Layer 2 of a small transformer language model trained on English Wikipedia (14 layers, counted from 0, width 128).
Take only the direct path to the model's output, skipping the later layers: a vector added to the residual stream pushes a token's score in proportion to its dot product with that token's output vector.

Output vectors of the tokens that the questions are about. A number n stands for n times 0.013.
" died": -6 31 8 -5 -46 10 25 24 -11 -9 44 19 5 -18 -13 46 -53 4 25 5 -37 23 -55 -8 -6 -14 -53 24 -9 16 7 -7 -25 24 38 -2 -29 16 -6 -30 -12 25 -46 15 34 4 -4 -4 27 16 33 -6 -28 -2 -17 9 -27 17 -30 -28 -6 35 -27 38 7 1 18 10 2 -21 79 -41 10 25 42 19 -5 3 15 -6 9 -53 57 -6 27 28 -7 -1 -5 24 1 39 -21 -17 3 28 -58 -13 53 7 4 10 1 -54 -31 14 -26 -9 42 -13 -20 -26 -4 -10 -14 21 19 -44 7 10 -30 -35 20 -3 -9 11 -42 -10
" After": 34 -16 2 -24 -34 -22 -10 11 -14 -6 -3 41 10 -42 4 11 0 36 13 27 -24 -5 22 29 -23 -20 5 55 -33 21 -25 -20 8 -12 17 -29 28 4 7 17 -1 22 19 18 -15 -28 -17 -10 -1 -2 -12 8 -12 26 -4 0 17 13 13 -6 -5 22 19 33 13 -20 -3 16 3 -10 12 19 -8 -22 -11 9 -30 12 18 4 -10 13 10 21 -31 -15 5 8 1 11 -29 10 -34 0 17 32 2 -17 32 -17 14 2 -16 -28 31 4 -27 -5 -9 -6 6 -17 -31 -36 7 -12 14 -1 0 -19 -3 -10 -15 -7 11 14 6 -19
" position": -21 -23 0 26 7 30 3 24 -5 -4 5 -12 5 -9 -54 23 -7 15 11 34 14 8 -14 8 10 -33 -34 25 10 -5 -2 -4 -20 7 6 6 0 -17 -3 -19 -17 -4 15 5 -34 -29 5 -11 6 22 19 10 -13 -27 4 -16 -33 61 11 25 21 5 -26 0 -11 35 22 24 -18 -20 -26 15 -23 15 6 7 8 26 -17 49 -16 -23 6 12 14 -6 21 3 21 29 -13 11 -2 -21 -21 0 -1 -11 -1 -8 8 -7 -20 -29 12 11 39 -1 1 12 40 -12 18 -19 6 -32 14 -36 16 -14 -9 -8 -23 -12 -37 -38 41 5
"umn": -9 -12 13 28 -39 41 -27 -35 13 19 15 -6 -36 6 -24 1 3 46 -34 -15 0 1 7 39 0 -38 -18 1 -32 12 -1 -53 -27 51 47 -5 -13 1 -19 -5 1 1 9 -20 -19 12 -28 -5 34 -31 -1 -49 7 15 32 14 9 -12 -37 19 -2 -14 -20 54 -8 75 30 -15 5 -22 46 -18 -53 -3 38 19 18 -1 26 -12 -47 -64 0 -45 -7 20 -17 -28 3 36 -3 -24 -38 10 65 50 -25 3 19 21 11 -21 -33 -14 31 20 32 -36 31 -14 -29 46 -15 -12 40 -23 -3 17 1 36 24 16 13 -9 -28 15 -15 -1
" our": -43 5 -3 -14 -57 -2 17 -8 -15 -13 57 14 19 -16 22 -17 -48 3 11 12 -30 -32 34 28 12 -11 -23 0 -15 40 28 6 -10 7 25 -30 -2 27 -2 -19 -17 1 -7 -36 -6 39 -13 -20 -11 -59 1 -33 -17 47 26 -62 3 -3 34 17 -10 8 -7 -3 39 32 6 27 -1 -8 13 -17 -16 11 -24 -22 -6 16 8 17 -10 21 4 -18 -1 -11 -15 -12 30 -9 -3 -3 -21 48 -19 25 6 5 21 26 6 1 25 -40 -46 32 58 -18 2 -16 -1 -5 -34 0 0 42 1 -7 -26 43 14 18 -11 -24 33 14 4 -37
" tries": -46 36 7 -19 -11 -28 -1 24 12 9 26 4 6 3 47 -22 -32 46 78 6 -22 1 -3 6 14 6 -6 83 -3 3 27 -59 -6 -9 0 1 3 -7 -12 -2 -10 -2 -50 40 37 -11 -5 -5 -20 -2 15 -10 -31 10 -9 11 2 13 11 -15 -18 48 -21 29 -18 6 -9 33 2 -12 33 -36 -15 3 -10 -45 -28 42 -5 31 8 1 48 6 -19 -14 5 -8 -6 15 -6 13 -1 -20 -35 23 -24 17 -4 -26 7 34 -4 -25 -18 -11 17 -23 -14 -25 35 21 3 3 1 -1 8 -76 13 -8 1 11 -35 -5 4 -7 -5 -16
"rest": -26 -12 -4 56 -55 17 52 -32 4 -27 37 12 -25 11 16 -13 2 36 22 28 0 19 -25 -10 -18 1 0 41 -12 13 -30 -19 -19 37 26 7 38 -53 -27 20 -35 -24 15 -5 42 -2 -46 -16 1 -46 -18 7 -14 50 6 15 -20 14 1 -35 -16 10 68 -25 -3 23 2 14 6 -30 -2 -18 1 47 -41 -6 19 53 -27 42 5 -61 27 1 -4 -22 57 -9 66 -4 10 -14 -46 -3 28 34 19 -29 18 -17 1 -67 25 5 -1 -8 30 -43 15 -9 60 -6 -51 -33 14 19 -4 7 14 -20 -15 -18 -38 -1 -10 -18 1 -6
"Species": 6 -1 -10 -8 37 35 -52 20 -45 -36 33 58 -11 -30 47 -34 -46 15 29 -3 77 4 49 0 19 58 -53 28 -29 33 -15 -9 9 -14 -7 58 8 -16 -14 -51 -26 16 -15 -35 -7 -11 20 13 41 -16 28 -3 6 35 54 -17 -39 -37 11 42 -31 4 -31 6 8 7 37 -51 -5 29 50 -45 -43 30 35 -67 -49 -24 27 -27 24 11 48 3 -57 44 39 -25 -17 -22 -5 44 -15 -12 74 32 -28 -45 10 41 19 59 -35 -37 -28 45 -1 -60 3 23 -14 -45 -5 -47 4 8 -9 -56 15 10 -38 45 -38 -28 64 -37 -4 -11
"eed": -30 4 12 -9 30 36 26 -17 6 -64 1 36 17 22 2 7 -74 40 -13 59 2 -14 21 3 -24 -24 10 -24 7 17 -1 -14 27 48 -9 21 -14 -8 -13 -28 -12 26 20 0 8 17 -50 37 -43 -12 15 13 17 15 27 10 -5 23 14 5 23 30 -25 42 -19 -19 24 5 31 26 -32 -18 22 -3 25 -22 -40 8 -5 -8 -31 -15 17 -22 -6 -11 8 -35 53 18 42 -6 -26 -46 -17 11 -34 -4 1 16 12 20 -31 -31 -17 11 18 -40 14 8 -3 34 11 -9 -12 1 -12 -52 -20 -13 -59 1 -45 10 37 -22 48 -17
"urer": 7 39 2 -49 -15 18 9 -8 48 -34 -21 4 27 -39 -18 -16 -5 49 45 -34 -13 36 41 30 87 -14 -49 34 -37 11 -2 -9 12 -22 62 13 31 -14 -20 -33 11 13 -10 0 39 -53 28 37 -35 -29 37 -7 8 37 52 7 29 35 -5 11 -41 -16 6 -5 -22 25 22 -7 -50 -33 -32 12 -32 -36 32 -35 19 2 -11 -37 -2 -47 39 6 -17 -8 3 11 15 35 25 33 -46 -26 18 -2 -24 21 0 9 8 24 -28 -10 40 1 47 -61 -19 -44 15 -29 -41 -44 16 12 -55 -24 -22 12 10 9 -19 22 5 -49 31 32
"ted": 20 -19 4 -47 -50 -25 -24 -10 30 -25 28 -38 -35 8 -19 -37 -19 -12 59 46 10 47 -17 -9 34 -31 22 4 -6 12 -23 -58 -13 -11 -30 38 -3 -20 2 3 13 3 -61 2 -27 35 -39 -45 -26 -71 -13 26 -19 -35 27 -1 -1 15 11 -34 13 -13 27 -3 2 -14 23 26 -5 4 27 32 13 26 -13 -16 -19 52 24 -16 10 -22 -10 40 34 -22 31 25 36 22 -1 -7 -8 5 26 35 -22 1 44 -5 3 11 -16 12 57 -50 19 -44 -4 -18 -18 -29 42 -4 27 13 -4 43 9 43 -10 20 4 -11 -17 17 -19 -3
"ume": 4 60 7 -11 8 22 -21 6 -7 14 -3 -10 -25 47 -13 -29 -15 50 -6 15 -15 -26 34 -16 11 6 -12 -21 -26 -1 31 -6 3 -3 -12 -34 22 -15 -9 0 -9 -25 -44 -13 32 33 -3 55 -40 -36 12 -20 38 -2 64 -10 -29 42 1 -30 14 -6 3 -21 15 1 9 -4 -6 -15 25 -18 -6 -18 3 27 10 -14 0 40 -21 -9 -26 12 -32 -14 7 12 26 -24 44 11 -30 -21 8 -5 7 -9 41 8 3 -9 18 50 -40 -53 54 -38 51 -49 -10 42 -61 -7 -38 -20 19 -26 31 8 33 15 9 -36 -6 8 -6 8
"ty": 0 -70 -8 -57 -8 -28 26 5 55 23 -4 -15 -20 -2 45 8 -24 25 2 72 -10 -8 17 -53 8 -13 2 70 2 -20 -5 -34 -23 0 -47 -32 -5 -19 -2 -16 -12 -27 -24 57 9 9 11 -25 -9 -29 30 32 33 -14 37 2 23 28 22 -21 -7 -8 -26 -10 21 -14 0 -23 1 0 18 2 16 17 -9 -17 11 29 -8 -34 26 -13 -2 7 34 -8 -4 28 8 -7 -39 -27 3 -12 -35 -33 32 -19 9 -14 -1 -21 13 14 25 -24 31 -18 32 22 -18 -50 -11 -59 40 18 19 27 -19 -8 24 60 34 13 19 19 -27 -15
" Choi": -19 37 1 -17 -53 -3 -12 -6 -2 -11 13 -17 -15 -26 -8 -63 51 7 11 13 16 -7 33 24 -15 -2 0 3 -19 3 -3 -2 60 -1 -18 -8 19 -20 -16 18 18 -1 7 57 -3 6 1 32 7 1 22 0 30 19 27 -16 32 61 27 4 -9 6 20 -27 22 -9 -15 12 -10 -2 -4 -14 -14 -12 -11 -38 -7 27 11 12 -48 -30 -18 -11 -75 -1 -31 -16 11 4 13 27 -8 -13 14 -5 -5 12 41 1 8 -30 26 -13 1 -37 -1 -13 38 -40 -21 11 17 16 4 23 4 -5 -17 -52 -3 29 -20 22 -4 -21 22 -25
" Genre": 17 50 1 -77 -5 -10 -47 -31 -11 6 30 -4 -8 -36 -6 2 16 54 42 -9 40 4 9 33 -10 44 -36 17 -18 21 2 28 -17 24 9 -21 11 -37 -10 1 -2 10 -10 30 -6 2 -29 27 23 -19 11 13 -4 1 39 -5 -6 -20 49 7 40 -23 -5 -5 36 43 29 -19 12 -3 -3 2 -52 3 -34 -21 -71 -13 8 39 -2 -20 42 -36 -26 56 25 -5 31 -4 21 30 -37 13 -4 -7 -54 -25 -10 67 17 -12 -27 1 -10 32 -6 -38 7 -33 1 -4 -15 -47 -18 -21 19 -23 3 -1 27 59 -37 0 -34 2 -9 -27
"outs": 2 -13 3 9 -22 -32 2 29 -15 32 56 38 -10 -82 -5 20 -9 8 32 33 -7 -21 19 60 44 -5 -20 -16 -33 21 -29 -11 9 -17 7 30 10 6 10 -6 28 30 -83 10 -15 19 2 -17 -7 -22 50 1 -10 4 26 9 -5 -38 18 44 5 -40 6 -4 49 15 3 -27 4 0 15 -35 -36 24 -28 14 3 1 8 76 16 -25 43 -27 -19 -9 -2 -3 43 26 20 -17 0 0 -3 19 3 -11 -36 -64 10 11 1 -38 -6 18 22 -51 -15 -53 44 14 2 -47 28 10 -52 -47 -50 16 -57 -5 -10 40 36 28 -14 -12
"rity": -45 7 6 16 -26 -18 52 -38 5 22 46 -38 -25 2 -26 -8 -30 13 87 44 -50 34 -24 22 36 12 2 53 53 37 -35 -61 -16 -18 -29 -30 31 8 -28 17 -21 15 20 12 13 25 -4 -7 -2 -52 21 -17 -4 16 25 -3 -31 -26 7 34 -8 -8 20 -23 53 -2 7 -10 1 -12 6 -5 -2 -7 -38 -10 5 33 -3 -16 -13 -21 44 23 -45 -46 -4 -14 86 49 34 -13 -28 -14 -38 4 27 -25 51 24 13 -3 -1 31 19 3 10 -38 -20 -32 -3 -27 -57 -35 4 16 27 -33 -10 19 14 62 -14 -16 -20 30 -49 -36
"ni": -20 18 6 -1 -12 -7 -7 1 17 -12 16 3 3 5 -19 28 9 8 -3 10 -17 6 -13 -7 -24 34 7 34 30 -4 13 2 -6 -50 -19 46 -11 -33 -11 38 14 2 -41 0 24 10 -30 27 -24 11 29 -40 11 -31 28 -3 4 -1 14 17 -3 11 -3 5 2 -1 -17 -48 14 18 22 5 14 21 -29 -3 7 -23 14 -12 -15 41 -12 33 -5 10 -10 14 21 6 -56 21 3 -13 7 -26 9 -35 46 -20 -5 -33 -18 13 -9 -19 -18 -25 25 -23 -39 -11 -4 18 21 19 26 15 14 -25 8 -6 24 -53 -9 -15 -8 44
"ows": -51 3 2 -10 -19 -15 -37 -4 -26 -30 -37 49 5 -17 56 -7 -30 -20 37 62 -6 -10 18 12 33 -4 24 15 36 -10 -14 -5 20 17 -22 -51 9 -17 23 -13 -1 -4 -50 36 -27 13 -48 -17 -9 -10 1 6 -10 41 14 8 10 12 8 7 -41 -8 30 9 11 14 14 -33 7 44 51 -32 13 13 40 27 -24 12 -7 27 17 -18 40 -14 -44 37 -19 10 17 22 -30 12 -29 -18 -9 -38 -34 -1 -23 20 7 13 -31 6 5 5 52 -39 29 -33 31 50 -5 -13 13 11 -62 -41 1 -20 -22 -25 18 6 -1 -7 16 24
" States": 27 -5 0 -42 -16 3 22 40 -21 40 43 -29 9 -22 31 39 -1 0 -24 -12 -21 -19 -3 27 6 8 -13 40 -11 -11 -18 29 -28 -5 -3 -3 8 -36 -11 -30 11 29 -11 5 14 -22 19 6 -10 -55 22 -19 -10 9 -13 13 22 -15 16 10 -23 27 -18 9 -39 34 20 23 -27 24 -19 -1 -54 -5 43 -41 2 -36 10 3 2 -17 11 -16 -15 -30 14 -16 3 22 -19 32 -3 16 1 9 23 -10 9 6 8 -8 9 26 15 -19 19 -9 0 17 -40 4 -19 3 -26 -14 -8 4 -24 10 32 52 -16 -30 -7 19 7 30
"ll": -29 -54 10 -4 43 17 -5 -41 66 13 -47 -13 -3 -17 -34 -27 26 3 -4 17 21 16 -12 17 14 -22 21 22 38 -11 1 -15 -28 -21 -17 40 23 -2 -14 10 46 32 -40 -13 39 12 -20 21 -24 -2 14 -11 1 -14 -23 -11 -9 -15 -46 34 11 -12 -7 -15 63 48 9 -19 -4 -25 -11 -30 10 29 18 -37 35 24 -12 -6 26 -20 -34 26 29 61 -2 7 37 15 22 2 5 -20 4 -5 -20 -7 10 25 -1 -33 15 -25 -51 22 -8 -22 0 -9 14 -44 -25 4 34 -3 -12 -3 8 -18 3 12 7 -4 10 -2 -55 -14
"cted": 5 39 -5 -18 4 2 -17 -20 46 -18 10 22 20 -12 38 -40 -51 -6 28 6 5 6 12 20 78 -36 3 9 -27 3 -12 -29 5 3 -39 38 8 -22 -8 33 22 35 -31 16 7 -10 -14 -29 -15 -36 -6 -30 -16 1 -35 -11 21 32 -32 13 13 11 -21 42 55 25 44 -30 -18 26 -19 -17 -19 -13 -9 -59 9 76 27 -12 -29 0 10 32 -10 -18 32 -32 12 -17 31 49 -47 -50 34 16 -20 1 91 12 9 -50 36 -16 37 -8 7 -54 -39 -2 -54 -26 -21 -31 56 1 18 9 16 48 -13 17 -29 -30 -24 15 -24 -24

Each question shows what one neuron of this layer's MLP adds at an activation of 1. A number n stands for n times 0.0043.

n426: 29 -16 12 -13 6 2 5 -15 -11 -22 18 44 7 6 75 -27 -11 -25 3 -5 25 2 -4 -13 10 -27 8 -10 13 1 33 11 2 36 -11 -3 17 -35 13 -18 5 -9 -14 10 15 45 -26 -18 1 -28 24 34 0 43 -32 -15 24 38 14 -12 0 42 -40 35 50 5 20 -1 -32 3 -2 36 -10 -54 19 -45 -5 -6 19 -5 43 7 28 -13 -19 18 0 16 -1 -9 -21 12 10 34 24 -32 -40 -3 31 -12 -4 9 -21 -52 -48 20 -19 -3 5 -10 -30 -9 11 1 -14 -32 -24 -11 16 0 8 -19 1 -3 6 -8 -1 -10
Pushed up most: "Species"

n159: -32 43 1 -15 27 7 -16 -28 -11 -13 9 4 14 -28 -18 -1 13 -12 -14 -31 -31 5 -7 -29 -4 7 29 7 -19 15 -12 -22 -18 -22 18 6 12 -5 -31 29 16 46 28 -28 -19 -5 -30 21 -15 10 0 -19 24 -19 -14 9 23 22 22 5 30 -18 20 34 -8 5 27 -15 8 5 -43 -10 6 26 7 19 -2 25 17 17 10 -7 26 13 -17 -12 15 7 7 -35 1 4 -4 -18 -16 4 9 9 6 17 11 -6 -18 -11 10 -7 13 -12 -1 17 17 11 -41 -22 -21 -4 28 -1 2 -42 20 -34 -2 14 28 -18 21 16
Pushed up most: "eed"

n56: 5 -14 3 35 -10 -18 -34 -16 3 6 -8 -8 -2 -14 -34 10 -9 20 -25 -3 8 26 -9 16 14 16 -3 -23 -28 -24 -1 -4 6 -18 -8 8 19 8 -11 8 -10 7 6 5 -5 -18 28 -6 7 -8 0 13 -24 -20 47 -6 -32 11 11 -23 6 37 1 -15 -33 16 13 27 2 -3 2 2 -27 -13 21 22 27 32 2 17 23 16 -51 -25 22 -46 -4 2 20 12 -3 6 25 1 -22 -14 23 -18 -11 21 -11 -7 -1 11 -30 -12 -19 -14 4 22 -24 2 25 -5 30 -8 3 20 10 11 -6 3 -7 17 -6 -16 -17 11
Which two tokens does it push up most, strongest first? " position", "ted"

n245: -4 -1 13 14 8 17 5 7 -16 13 14 -7 -26 -20 -6 25 -8 26 15 -4 2 47 -5 22 -7 -3 11 3 -13 5 0 -5 -11 -8 22 7 -2 2 -27 3 -13 32 -23 -16 21 8 -1 -3 20 -24 16 -29 -7 7 -9 24 25 -4 -10 -8 -15 14 8 -20 -40 -25 36 -11 4 32 2 -7 -16 -22 32 -16 -10 -12 22 3 13 -32 1 27 5 -11 -6 13 28 22 13 6 31 7 36 16 -17 -13 -4 -5 -4 -34 21 -33 3 0 6 -9 7 5 -42 -7 -11 -15 -20 -13 -16 -3 -29 -8 19 6 1 -12 -1 -13 31 -12
Pushed up most: " States"

n32: -14 -44 17 -6 -5 8 29 16 10 8 -14 -18 27 9 -33 -36 17 30 -6 -7 18 1 -17 0 5 -3 24 -20 36 24 -6 14 4 30 -13 13 10 -20 12 25 -14 21 -52 -10 -25 -15 -8 -27 19 -7 2 -37 -7 8 -14 -4 -1 -16 -16 8 14 -16 37 -24 28 4 8 -3 -24 14 -10 -53 9 33 -12 4 3 19 17 -10 -46 11 5 8 -19 21 18 -4 4 -3 -16 13 -31 -20 -38 14 27 -44 3 31 -19 -2 -3 -4 -31 18 4 15 -46 45 19 -1 -1 2 -7 16 10 -21 -5 19 22 -50 16 7 31 -3 -30 3
Pushed up most: "ll"

n209: -22 -13 0 -4 -46 9 9 -19 14 -2 6 27 16 -40 -22 7 2 17 -50 5 -5 20 -16 -58 39 -26 -3 33 -30 10 7 -21 -2 -11 -13 16 13 -31 -31 -7 39 5 13 -46 -1 4 -11 -8 -20 6 6 15 -8 14 -6 -20 29 21 9 3 -5 -11 -37 -15 -1 50 -5 10 3 3 -4 15 -28 23 5 -17 -24 11 26 8 0 -56 5 48 -7 31 7 6 8 1 33 13 -21 -19 -19 7 8 2 -17 -2 -6 -13 1 9 -11 10 14 -27 12 -24 -1 41 15 20 8 3 5 5 39 -29 1 24 3 13 -20 -13 19 1
Pushed up most: "urer"

n7: -18 31 5 9 -31 11 -7 15 13 -10 24 -18 7 -2 17 -19 14 -3 -2 9 5 0 0 1 -9 -34 -4 0 17 -4 18 -2 -27 -5 17 -16 2 35 5 15 -13 -12 3 -1 11 37 -8 13 7 -8 22 -1 5 12 -6 -8 0 -25 -17 12 15 -5 -19 5 16 7 20 1 4 -40 -1 14 -18 7 -19 -17 -10 30 3 1 20 -22 1 -10 -27 11 -4 -30 8 0 5 -1 -1 17 45 -13 12 -6 9 -19 -16 -2 -27 -13 -4 -28 3 6 10 -4 -22 -1 14 3 25 -13 13 7 -18 -2 17 -6 9 1 17 -10 2 -43
Which three tokens does it push up most, strongest first? "umn", " our", " Choi"

n308: 6 -39 18 -34 1 -10 -42 26 -8 42 -4 29 -7 30 9 34 27 2 23 -17 -24 8 -9 10 -1 -22 7 -26 -46 35 -4 16 9 37 -68 19 19 38 1 -7 -17 2 -11 -14 2 7 -22 -19 9 23 -8 19 -22 6 19 -4 -31 20 -3 17 -14 18 -10 10 9 -2 39 35 11 -19 11 -13 2 2 -9 -38 11 27 -19 -51 -41 -12 -1 36 -13 -42 -22 40 10 -15 45 -4 11 -21 35 20 -9 -17 -48 10 7 15 -1 -15 25 34 8 -15 -3 22 45 -7 -13 14 11 -2 22 4 -14 -43 -47 11 0 -40 -13 -16 18 3
Which of these tokens does it push down most? "ni"

n25: -64 -30 -11 -21 3 13 8 15 22 43 -16 15 17 -1 3 -3 -19 -8 56 18 10 -13 -1 21 -29 -1 46 -21 -11 -12 -23 -9 -4 22 -2 -1 -2 10 -15 20 -7 -12 -5 -14 -15 -4 -3 23 -16 -25 11 -14 13 19 -20 -4 -3 -3 -39 1 -42 31 48 9 -6 3 39 -7 -46 9 -2 24 -6 24 -7 11 14 -12 -12 7 -38 26 25 -8 -24 -7 0 9 8 -25 37 -1 -7 13 -13 -4 14 10 -15 3 -17 10 -4 -11 -7 8 -13 -21 17 42 -14 -28 11 -13 -13 13 2 15 11 3 43 20 2 12 -7 25 -69 23
Which of these tokens does it push down most? " position"

n390: -21 -5 15 -4 -2 10 -22 -4 25 8 0 11 11 28 -21 10 8 27 1 7 8 -12 -6 -2 -11 31 -16 -13 -21 -5 -6 16 3 -10 -9 -13 3 -20 -8 12 -27 -21 -7 5 -4 13 -3 -9 -32 17 -11 -11 1 -13 -19 -17 -14 -37 -2 -6 -14 33 12 -11 24 17 -31 3 -10 23 -16 15 -11 30 -2 -25 15 32 -14 16 10 5 -2 22 22 17 -4 0 1 14 -20 17 21 23 10 -19 24 1 13 8 5 15 -5 -17 3 2 -7 -23 25 16 -13 -1 -26 -20 -17 -1 7 -5 -6 -5 -36 -6 5 7 -33 13 -20 21
Which three tokens does it push up most, strongest first? "ni", "ll", "rest"

n17: -12 5 12 23 -3 -26 -17 -5 -10 28 22 -28 -28 -4 -17 37 -18 6 -14 -22 2 9 -11 35 -4 1 -17 6 13 1 -26 -19 -8 -4 27 -22 23 -14 16 -11 1 -9 19 30 23 12 -34 -4 -21 15 11 -1 -3 35 16 11 7 16 -8 14 2 -29 -16 -2 19 -21 5 -31 28 18 -14 -6 -9 -3 -12 13 -21 -1 5 -5 -12 20 17 31 12 -5 7 54 -15 -20 -15 -16 9 -25 -4 9 -17 32 4 5 11 18 -1 29 33 -16 0 -12 -2 -25 -11 9 -10 -51 -16 8 25 37 37 -26 -4 -14 -4 3 -22 7 5 10
Pushed up most: "rity"

n265: 13 4 31 27 -19 -17 -20 -3 -14 -17 31 -19 2 22 1 -4 -2 -3 23 -43 26 -27 -6 2 19 -48 -23 -12 -2 -15 4 -13 12 4 36 -32 14 -22 18 -27 -2 39 17 1 -15 -24 19 -35 9 -26 -4 21 -17 1 -11 -12 -2 40 17 30 23 -10 13 40 4 15 15 6 -1 0 14 13 3 18 9 5 -2 -12 -24 -3 -18 -7 3 10 -3 7 34 -21 7 -1 -18 -14 3 -25 18 -22 -26 6 8 14 32 23 -2 -2 13 10 17 -31 28 1 21 -22 8 0 -17 -26 -30 -40 18 -9 1 3 -2 -2 23 -1 -4 -44
Which of these tokens does it push down most? "ni"

n276: 19 -62 58 -7 21 22 24 -51 -17 46 26 -8 10 6 -40 27 -17 25 -23 5 20 9 -42 -10 20 11 30 25 -8 -7 -13 -44 4 13 -4 14 -22 -25 26 -21 13 -2 1 9 -8 32 29 -16 4 3 9 -8 34 -2 6 -24 -4 -22 -30 -3 -20 -13 11 -13 -31 -34 -2 14 -25 10 -11 18 33 14 -5 -36 27 -11 38 6 40 -33 -13 53 25 -2 16 -12 8 -13 -4 -8 -28 -24 -25 -10 -22 17 -6 -46 -10 26 19 29 -33 11 25 -14 15 -11 -7 -20 22 22 1 20 -7 14 27 9 3 8 7 19 -25 -32 -12 -16
Which of these tokens does it push down most? " Genre"

n45: 4 -1 -6 21 -18 30 -3 -3 -16 1 3 35 -4 23 14 -9 -8 -3 9 -7 28 -19 -5 -17 2 -22 38 -8 4 43 59 20 -58 8 -25 -9 -36 5 7 28 -8 41 0 -1 11 42 19 15 8 -3 25 -5 31 21 12 -7 -13 21 1 9 36 -8 -20 -12 43 -21 -8 -30 -19 -28 -23 7 -6 -28 19 -42 -7 21 -12 -17 20 -1 21 -29 -43 -7 24 -14 -4 -8 -22 -36 20 20 36 -3 16 4 27 12 -40 14 -13 -36 -32 -40 -33 11 21 2 -30 19 35 6 25 -32 -9 59 31 -23 -13 -1 15 -19 -9 -36 -6 -31
Which of these tokens does it push down most? "urer"

n99: 21 13 -1 -33 17 9 -1 1 19 8 8 -30 -5 -34 -11 17 -16 -12 -52 -30 11 2 -5 3 30 5 -30 30 -39 -30 20 3 -3 4 12 17 22 11 -4 26 3 12 19 -4 16 38 9 4 10 -7 -18 -13 12 6 11 9 -22 9 1 -1 21 -28 -20 13 16 -20 -19 -29 13 38 -18 -7 2 -26 4 21 49 -24 -25 42 9 -26 19 -8 -6 21 34 -5 -17 39 -2 -26 16 18 -14 8 10 17 16 10 16 -23 -26 -40 -9 -12 1 -15 -10 5 -9 19 -7 -35 -38 19 -20 -25 -13 -6 -5 1 1 4 4 20 34 4
Which of these tokens does it push down most? "ted"

n38: 1 9 -2 18 -20 -35 7 18 -14 -19 4 5 14 5 17 16 -28 14 -4 18 30 -4 -18 -24 29 -23 -27 41 29 -1 12 4 -5 13 -8 -18 6 -21 22 -26 34 -9 10 7 19 51 -22 24 19 3 6 -10 -23 12 -24 -29 5 17 -4 -10 32 -5 -6 3 24 -7 4 -12 2 -7 -21 6 -17 -5 -20 -21 11 19 22 3 18 9 15 17 -13 4 -10 -5 -1 10 -17 17 0 17 30 -12 -16 -25 37 -27 -18 -3 -11 -18 -1 17 -2 -9 -17 2 -14 -13 -18 -17 10 -16 -14 19 -13 1 -9 7 7 -7 -26 -8 6 -20
Pushed up most: "cted"

n195: 36 24 -29 28 2 -17 -4 7 -12 1 9 -5 -8 -14 -5 -49 8 -13 74 -12 -24 -43 50 22 5 -4 -22 12 20 43 55 6 20 -29 10 23 11 -6 -12 29 10 22 1 -26 -29 -12 22 8 1 21 -29 -4 -15 13 3 -13 -6 8 -31 -1 17 4 -15 8 15 -4 37 -31 -2 34 30 1 -4 -1 -24 -63 15 29 30 22 -25 -29 -6 -1 -58 13 9 -44 23 -14 -18 -23 5 -11 -7 -17 10 -10 6 16 -9 -20 -13 -1 13 -7 -18 27 -1 -19 -26 31 -4 -7 21 -4 -5 28 -15 -21 -27 -41 27 -24 -7 -28 -1 24
Which two tokens does it push up most, strongest first? "cted", " Choi"

n80: -10 9 -10 -14 21 -33 22 17 18 35 -25 -18 15 -32 -7 -16 -22 -24 1 10 12 -6 -14 -8 2 18 -43 -6 15 -28 -56 -3 34 9 4 7 11 1 14 -58 14 -53 20 -27 3 12 -6 -8 -25 8 -23 33 -42 -64 10 11 -5 15 20 14 9 27 20 12 -16 26 18 15 45 14 3 14 -14 12 -16 8 -1 -64 7 -2 31 3 -29 -12 -16 -9 -13 -5 -2 22 -20 13 18 3 -4 1 -25 10 -22 -3 14 -1 -10 -6 7 2 22 -24 -2 18 26 11 10 1 -1 21 10 -34 7 36 7 6 4 -8 -6 -7 -10 14
Which of these tokens does it push down most? "cted"

n251: -9 7 -47 16 29 -28 -7 -9 18 -31 10 40 2 4 -15 2 16 -1 -2 23 32 -1 13 -12 -2 -17 1 25 -22 45 9 -5 -10 -44 25 1 -5 14 26 -23 -32 12 -12 -1 -16 14 -10 -41 23 2 -12 8 -4 -10 11 6 -32 7 25 -12 10 12 -24 -7 -1 13 26 -6 -10 13 -2 7 -5 2 -37 7 -9 8 -17 22 -7 29 13 -36 20 26 8 8 -9 -10 -17 -5 4 -23 -1 2 -16 9 -8 4 1 -16 26 13 23 22 -15 0 5 -4 -7 2 -5 -40 22 17 17 -25 42 -28 22 0 -7 8 23 -17 11 -28
Which of these tokens does it push down most? " States"

n369: 58 -29 -29 -21 10 -23 -9 31 5 13 26 4 5 -2 -41 19 -2 -6 8 20 3 18 -4 -12 -24 52 -9 38 -16 6 11 18 -14 22 -30 18 17 4 4 -38 -35 9 4 6 -1 11 24 -40 4 -25 -1 -27 -7 -1 74 -10 -5 -24 22 -2 13 -10 -4 -13 2 -24 -4 16 -20 41 -16 -10 -40 -14 7 6 11 -35 15 41 20 -19 -1 -1 -35 30 -15 68 -9 37 1 15 -30 -6 -1 -11 -27 -16 1 30 14 -10 -31 8 -34 -7 9 -19 16 17 14 -3 -18 -30 -22 -5 -5 33 -5 -33 -25 29 7 21 -22 -2 -4 -19
Which of these tokens does it push down most? "cted"

n141: 19 -19 -4 -17 3 -2 41 5 13 -39 4 3 -38 33 -6 5 -25 19 15 0 7 -4 0 -17 24 -29 8 6 -3 30 -18 -28 -17 -2 -19 11 32 -9 15 8 -19 5 -34 33 -43 52 20 10 4 -31 -15 -1 32 5 15 -22 0 4 7 -35 -21 13 4 8 -11 -19 8 9 49 -20 -20 -6 -12 -18 -11 -40 14 -8 11 24 -21 14 8 -42 7 -1 27 25 15 8 -24 -12 6 6 15 2 -26 -3 20 -18 -4 8 9 -3 11 -39 24 -8 4 11 -14 -12 28 8 13 -36 5 27 15 9 -6 -24 -4 6 11 -38 42 -1
Pushed up most: "ted"

n47: -31 -12 -6 11 15 5 43 2 1 61 -50 15 48 -13 -1 1 16 -12 4 -8 33 11 7 -46 13 -5 34 19 -9 26 5 15 -2 19 -14 3 -4 -21 -10 -20 -1 44 -6 -15 -14 -33 -31 6 -18 -16 17 12 -14 11 -7 -20 1 -10 -33 -2 -15 6 27 24 -29 -5 26 12 -23 23 0 -32 -19 19 -39 4 27 4 -34 3 -24 8 -20 23 22 3 -11 -3 -55 -18 -23 -11 8 7 -30 16 22 19 -40 16 29 14 5 -26 12 46 -14 -11 1 4 -49 3 7 -14 23 17 10 12 27 -16 20 3 -6 34 -8 24 -35 -6
Which two tokens does it push up most, strongest first? "ll", "ty"